Layer 10 of a small transformer language model trained on English Wikipedia (15 layers, counted from 0, width 64).
A neuron's activation on a vector x is GELU(weights . x + bias), where the dot is the dot product.
The model reads these tokens: " " "1" "8" "1" " |" " T" "o" "b" "e" " C" "o" "ok" " |" " B" "l" "ack" " |"

The vector x that enters this layer's MLP at each token. A number n stands for n times 0.051.
0 " ": -18 -49 17 -14 -5 6 -15 -9 -47 21 28 -14 10 32 -14 23 24 23 -29 -39 8 4 22 -5 -52 -1 -10 14 -11 -30 13 30 -14 19 31 -4 36 -16 33 16 13 22 -7 20 -16 -19 27 -20 -4 -7 7 17 13 8 -11 3 -23 -35 -1 34 -8 -5 -13 15
1 "1": -22 -38 14 -33 -3 31 30 -13 -32 13 -7 -8 3 7 -5 -7 29 47 8 -7 -8 -8 14 10 -9 -39 -48 25 1 19 2 -4 -7 14 44 -14 4 -8 12 12 -15 27 -29 24 51 -4 19 0 -26 -52 44 11 47 2 -30 -18 -6 -19 -8 13 32 -38 -7 -15
2 "8": -20 -24 48 -14 -12 21 -1 -9 -22 -20 1 6 -5 5 4 -22 20 29 -8 16 22 -5 13 -4 4 -36 -53 39 28 27 -3 -9 17 3 15 -36 2 -10 -4 8 0 35 -17 28 40 -34 -13 17 -24 -73 22 10 71 -10 2 -6 -19 -19 0 5 -11 6 -7 -11
3 "1": -10 -41 40 -3 5 17 21 -5 -11 -10 11 -14 0 1 7 -39 0 42 -1 30 27 11 3 -13 13 -40 -16 25 -1 20 -10 -31 1 -1 37 -28 -13 -18 4 3 25 27 -15 11 46 -16 -30 -2 -22 -65 11 42 58 14 -54 -8 2 -27 5 10 -13 -3 4 2
4 " |": -41 -21 29 -27 -24 1 19 -15 20 -11 45 13 -14 20 -3 -34 34 17 -7 -13 14 -2 15 3 -25 13 -4 19 -11 17 -6 -26 8 11 16 -34 12 -30 32 27 11 -4 9 11 3 -16 5 -9 -23 -47 -1 25 95 20 -33 6 -29 -22 -8 24 -6 2 -16 0
5 " T": -9 -20 28 -33 -7 -6 44 -9 -7 -19 22 -7 -5 45 -42 13 21 38 -37 -9 -20 -26 27 21 -10 -30 -33 -13 24 18 17 -23 3 -20 13 -18 11 18 29 29 -37 7 -20 26 -12 2 -17 -31 -9 19 -9 46 51 18 -21 1 -18 -37 -3 42 12 3 -3 2
6 "o": 2 -8 -5 -61 14 -4 23 -7 25 -27 -3 -27 -3 33 -4 5 28 28 -39 -14 -13 -29 64 -8 -29 -12 -58 13 40 -9 7 -25 -25 -12 7 23 14 -21 8 0 -12 27 -3 8 46 -12 -6 -20 0 1 -14 10 7 21 0 -20 -7 -3 30 41 47 -13 8 -9
7 "b": -2 -4 27 -56 -18 -15 -2 17 21 -44 1 11 6 22 -20 6 14 42 -40 -20 3 -26 45 -1 5 -13 8 -21 20 -12 28 -16 -19 -22 -5 0 3 -34 22 17 -17 35 -3 -2 48 -38 -16 15 -15 -18 8 5 6 -16 -17 9 10 9 26 24 68 12 -5 -37
8 "e": 6 -17 19 -43 -35 5 1 23 26 -17 9 12 -24 24 -16 -14 29 29 -31 -17 5 -41 25 16 8 16 -7 17 37 -14 1 -45 6 -10 -3 -1 1 -52 61 13 -28 19 -22 -35 19 11 -29 11 -9 3 -1 21 -14 9 -42 -34 30 9 14 20 40 -3 -4 16
9 " C": 2 -20 42 -63 -32 13 -15 -1 -2 1 12 -1 -9 8 -26 14 6 25 -52 -28 -10 -16 15 5 14 -50 -1 -10 27 16 30 25 13 -23 -2 -6 7 -20 32 28 -10 25 18 18 11 10 -46 -31 -3 -23 15 36 -15 -7 -31 -6 -20 0 -6 56 43 -4 -2 20
10 "o": 3 -21 3 -49 22 28 39 14 25 10 17 -15 -7 10 12 -6 22 12 -48 -31 -25 -17 28 -14 -7 7 -61 21 0 -10 10 -46 6 -13 4 36 -9 -29 59 -10 -13 21 19 21 -5 -18 -28 -22 -20 0 -6 25 23 -10 -21 -20 -19 -4 8 20 76 -9 15 9
11 "ok": -5 -7 10 -44 -20 -6 27 9 24 -14 30 4 11 -30 -18 -52 4 41 -51 -54 -3 -19 9 -9 4 -10 13 16 9 -14 29 -20 -14 -6 1 10 -1 -34 58 4 -30 31 3 15 43 -20 -24 10 -4 -6 -2 11 47 -19 -13 4 -4 -5 5 3 67 12 12 25
12 " |": -44 -10 25 -44 -41 12 28 -2 37 0 26 -4 -14 7 -9 -13 23 23 -30 -49 -12 -15 17 -8 -23 34 -14 21 -20 5 14 -15 -5 29 16 -8 6 -39 32 40 -9 -1 -5 16 26 -9 17 -15 -28 -16 28 12 40 27 -34 6 -22 -19 -11 25 27 -15 -4 10
13 " B": -26 -5 35 -65 10 15 3 -16 -12 -18 11 -5 -13 46 -30 43 6 51 -39 -17 9 -23 33 14 4 -27 -8 -14 -1 1 29 -14 -2 0 8 -22 14 -8 37 30 -30 7 3 29 32 -25 -35 -32 -9 3 9 30 35 -7 -19 -4 -27 -16 -9 37 35 -3 5 -12
14 "l": 2 -25 23 -29 4 17 1 -26 30 17 -16 -24 -22 30 -21 14 13 70 -2 -1 -1 -15 29 -14 -1 -2 1 1 16 12 24 -23 -19 -14 -22 -18 17 -6 79 -15 -33 24 -25 -24 46 7 -24 1 1 -11 14 18 24 1 -28 -23 -18 -6 22 9 54 -19 -39 -11
15 "ack": -7 -12 47 -16 -6 -41 18 -2 23 4 -6 11 -17 11 -20 -28 -8 45 -9 3 11 -14 30 4 -9 -17 -12 -14 15 4 40 -17 -17 -15 -5 -5 23 -42 52 -26 -19 13 11 -2 13 -14 -16 31 -6 -20 20 16 56 -1 -59 -61 -7 10 36 5 38 14 -5 8
16 " |": -28 -6 31 -40 -44 -3 24 11 42 -6 15 10 -20 18 -16 -22 23 16 -12 -39 -7 -10 33 -1 -14 28 -34 15 -23 4 23 -16 -3 3 21 -19 -4 -33 45 30 -8 -13 3 -1 19 0 25 -14 -33 -32 22 11 53 37 -54 1 -23 -6 -4 32 13 -14 -3 20

Each question shows the input weights of one neuron of the MLP. A number n stands for n times 0.008.

n210 (bias -0.079): -10 -17 -1 -3 25 11 -23 9 3 -35 2 -33 -9 -25 22 -9 -16 -18 31 33 -16 29 19 -24 -36 23 10 -9 -14 -42 30 -42 -7 28 50 -5 -10 -8 -9 11 23 -14 37 19 -10 -61 5 -41 2 23 -59 16 -5 -4 -10 -2 32 -26 -14 -43 -13 40 -9 6
Its three highest activations, in order, are on tokens 3 "1", 0 " ", 4 " |"

n53 (bias -0.102): -3 -18 4 5 20 16 5 1 -14 62 53 4 -36 -2 -12 -12 -12 -24 -1 -4 -20 31 -44 -4 27 11 26 3 -40 -13 -17 -2 5 -25 19 9 12 -23 -3 -25 -7 -1 8 29 11 -4 9 31 -8 23 -10 -4 8 -19 -1 -5 -9 -10 -30 -28 9 -3 -8 10
On which token does it fire most, and how strongly? 11 "ok", at about 0.45

n250 (bias -0.036): 23 8 -3 11 11 10 -13 10 -35 5 -45 -20 -22 -11 -27 -22 -21 -37 3 56 17 2 5 35 48 -5 17 6 -22 5 26 16 -17 3 -42 22 -22 -30 1 -2 -13 -1 13 22 33 -14 -29 12 -17 6 -15 47 33 -10 18 13 14 -16 6 -7 -5 -19 46 -7
On which token does it fire most, and how strongly? 3 "1", at about 1.7

n106 (bias -0.097): 13 33 -15 5 -8 74 -35 29 37 -23 7 -3 32 -11 -65 -15 -17 23 6 25 7 20 -32 49 -9 -44 13 -20 0 -16 -4 9 18 -44 -5 -13 11 15 -9 9 -19 16 -17 -17 3 10 3 11 49 32 -10 -38 -39 28 46 -22 -35 8 -25 5 7 -35 -40 51
It fires most on token 9 " C"

n212 (bias -0.062): 11 1 11 10 19 -17 7 -41 -6 13 33 6 16 26 7 -7 -39 17 16 -5 -6 -4 -52 18 33 18 -7 -32 40 5 -59 -3 -14 18 -8 -13 16 18 23 17 -37 -5 27 6 -25 -1 -5 -30 11 -6 15 -4 -2 -19 7 18 -3 15 -14 1 -33 29 8 -23
It fires most on token 5 " T"

n71 (bias -0.047): 0 -5 9 -3 4 -9 -13 21 -41 -4 31 15 -21 -32 -13 -30 26 54 9 -33 -16 -27 -8 8 4 9 26 19 13 -19 -31 46 37 18 -21 -17 13 -16 11 -12 -6 -53 9 -34 -10 8 15 -41 42 -22 -18 -17 -23 -36 45 13 24 10 28 -11 34 35 -26 15
On which two tokens does it fire most, strongest first? 11 "ok", 8 "e"

n143 (bias -0.050): -26 -5 -28 -23 20 22 2 -56 -11 -11 29 6 -9 -9 -34 -46 0 -29 28 -29 14 32 -22 23 -12 -3 24 12 5 -19 43 34 -8 3 40 17 -26 68 -7 37 -8 -41 35 8 -26 28 0 22 7 13 9 -3 24 -38 28 -13 -18 8 -59 -36 -17 -4 6 -6
It fires most on token 4 " |"

n254 (bias -0.088): 13 -6 18 -2 32 22 -45 -26 13 -15 -7 5 -13 1 36 22 -26 -20 -6 -29 23 26 31 26 4 -14 -13 -22 23 -22 -4 7 -9 24 -9 -5 -52 29 6 -12 -3 10 42 -19 -13 26 -17 -18 24 -27 -7 -51 -36 3 12 -10 -8 2 55 50 -35 40 32 22
It fires most on token 9 " C"

n141 (bias -0.060): -27 0 6 9 -30 -10 -17 -27 4 -4 -7 13 -65 0 22 -9 41 12 1 -12 -71 -11 8 23 6 53 29 0 2 -40 -11 35 -51 -31 9 10 26 1 -21 15 28 -4 45 10 4 0 -15 39 23 -5 -13 -15 -6 4 13 -1 1 -10 30 -25 -2 -5 2 10
On which token does it fire most, and how strongly? 12 " |", at about 0.4

n144 (bias -0.065): 14 7 10 26 -8 31 -3 19 -3 -33 -30 13 13 12 -30 41 -36 40 -14 0 -14 17 -5 10 6 40 -21 -32 3 -2 5 3 24 12 -8 61 -18 2 22 27 -19 -35 4 45 -39 -1 -11 4 -37 7 -42 -20 -30 -2 -5 -17 -2 -24 -29 4 7 -22 -9 20
On which token does it fire most, and how strongly? 10 "o", at about 1.5

n178 (bias -0.022): -8 36 -6 23 20 -1 8 -16 -31 -14 26 21 24 -26 17 31 -24 21 47 18 21 7 18 11 -18 -28 -4 -8 -16 55 5 -4 6 -10 -56 -1 15 10 14 -6 -51 -52 -15 2 3 2 -7 -11 1 10 -8 14 -1 26 -21 -14 -23 2 -10 -47 -1 20 22 40
On which token does it fire most, and how strongly? 15 "ack", at about 0.61

n35 (bias -0.094): 19 8 11 14 2 -39 11 36 46 -7 -1 -2 26 -5 40 19 -39 -17 1 -9 -48 4 -11 -13 -23 -21 27 -15 -7 -10 0 -27 15 32 21 20 -13 19 5 -1 -50 11 2 14 20 -22 19 16 8 -8 -6 -2 -32 -37 9 41 12 9 0 40 25 5 8 1
On which two tokens does it fire most, strongest first? 7 "b", 11 "ok"

n227 (bias -0.076): -41 -7 -5 5 4 -8 -39 -9 -22 -9 -39 16 -25 -6 -2 32 -14 -9 11 2 29 16 31 37 39 -5 62 8 12 8 38 -16 28 11 -36 -7 -4 -28 12 -56 42 5 -3 -8 -23 24 6 2 1 33 -22 -36 6 -23 5 -17 39 -23 36 29 -29 -23 60 40
It fires most on token 15 "ack"

n194 (bias -0.055): 15 -6 -29 35 15 2 -4 -34 -29 36 -4 11 56 -14 -11 5 -13 0 22 -25 -6 11 -2 -31 -14 6 2 -12 0 44 12 3 30 32 -2 11 8 25 -14 -15 26 -15 19 34 -10 -2 -29 6 32 -8 36 -14 1 20 4 7 -25 -11 14 24 -26 36 -26 -11
It fires most on token 0 " "

n196 (bias -0.071): -23 -58 2 -11 20 11 -23 48 -19 18 -49 -21 12 19 19 -27 -15 1 41 24 19 14 -39 7 20 18 17 -12 25 24 9 20 -17 -20 -13 1 -9 -25 -11 -5 -7 24 1 36 -46 -39 27 8 -48 2 -17 -5 -4 0 23 12 45 1 32 -32 -8 9 -33 -43
It fires most on token 2 "8"

n24 (bias -0.064): -21 9 0 -12 15 20 -54 -11 15 -18 -12 13 24 6 16 20 -47 0 11 13 -1 -9 5 20 3 -5 -36 15 22 10 21 1 51 -6 28 15 -14 -6 -14 -32 40 -14 -23 29 -32 46 9 -43 14 34 -14 -15 -11 38 -6 -23 -25 -49 -5 9 -25 3 -18 -16
It fires most on token 5 " T"

n98 (bias -0.083): -30 -30 32 46 30 -1 -8 4 -5 39 27 13 -24 -6 6 -10 21 14 45 18 -1 -22 19 1 -23 11 5 -14 21 16 -1 3 3 20 -51 24 -33 3 16 -9 5 -24 -26 -26 -1 23 -10 10 1 -26 -21 23 -48 -13 12 -8 11 -21 1 -31 12 -26 -34 8
On which token does it fire most, and how strongly? 14 "l", at about 2.2

n100 (bias -0.078): -15 -6 -12 -8 25 4 -40 24 2 -72 17 46 3 -1 3 24 35 -17 15 15 2 -24 12 1 18 2 56 7 -28 -18 -36 0 -16 34 26 -18 8 29 1 4 -18 24 3 6 -28 -49 -10 -10 29 21 6 16 8 5 -44 -6 -6 20 15 14 -24 4 16 9
It fires most on token 13 " B"

n136 (bias -0.094): -35 0 -17 26 -5 43 31 -27 12 19 11 22 3 -34 11 1 -17 13 14 2 16 -7 20 29 -25 47 19 9 -23 -20 8 -12 9 -39 -8 14 27 -4 -3 -12 -41 -22 -6 -35 0 4 7 -32 -3 32 10 35 -23 9 -16 -8 -9 -16 -17 -33 -14 44 -9 -7
It fires most on token 12 " |"

n145 (bias -0.062): -3 39 6 -16 9 32 -37 36 -13 -3 -26 56 -49 22 40 -33 18 25 20 -13 25 -2 -42 -35 1 -19 10 -5 -2 -39 11 12 6 14 12 -46 -27 8 -20 11 -63 -4 23 -36 9 -8 26 -40 4 9 -9 2 9 19 33 32 -31 35 32 16 -12 -36 16 41
It fires most on token 16 " |"

n27 (bias -0.073): -1 49 -30 -27 15 34 0 15 -45 -9 -20 -40 -5 -32 -46 -37 -4 23 53 -39 21 23 -7 -36 42 8 20 -10 -27 -17 17 4 10 1 -35 1 35 -28 -18 31 24 -8 -13 -14 -2 2 -10 57 37 10 -23 -8 19 29 -10 29 -13 -6 -15 -16 -14 13 -23 -6
It fires most on token 11 "ok"

n99 (bias -0.075): -3 -1 13 18 -20 11 -8 -39 24 -20 3 2 -56 12 -40 21 4 -31 9 13 26 -21 7 26 -6 20 27 9 18 1 -1 -32 -23 2 23 30 -33 30 -5 7 -14 -12 -1 -8 9 23 -21 29 -49 34 34 -17 -12 -6 5 17 17 11 25 -35 -3 -22 17 14
It fires most on token 8 "e"

n249 (bias -0.125): -4 35 -3 28 -8 -14 -34 -5 -26 -8 -12 19 -6 39 6 -12 16 -12 27 -21 -37 -23 9 -12 -8 -5 15 -14 16 -19 -57 -16 -12 28 -18 43 29 17 29 -26 -23 36 -16 12 9 -44 16 22 13 -17 -20 -14 -9 -13 20 33 -8 -18 36 -8 -19 -8 18 -25
It fires most on token 7 "b"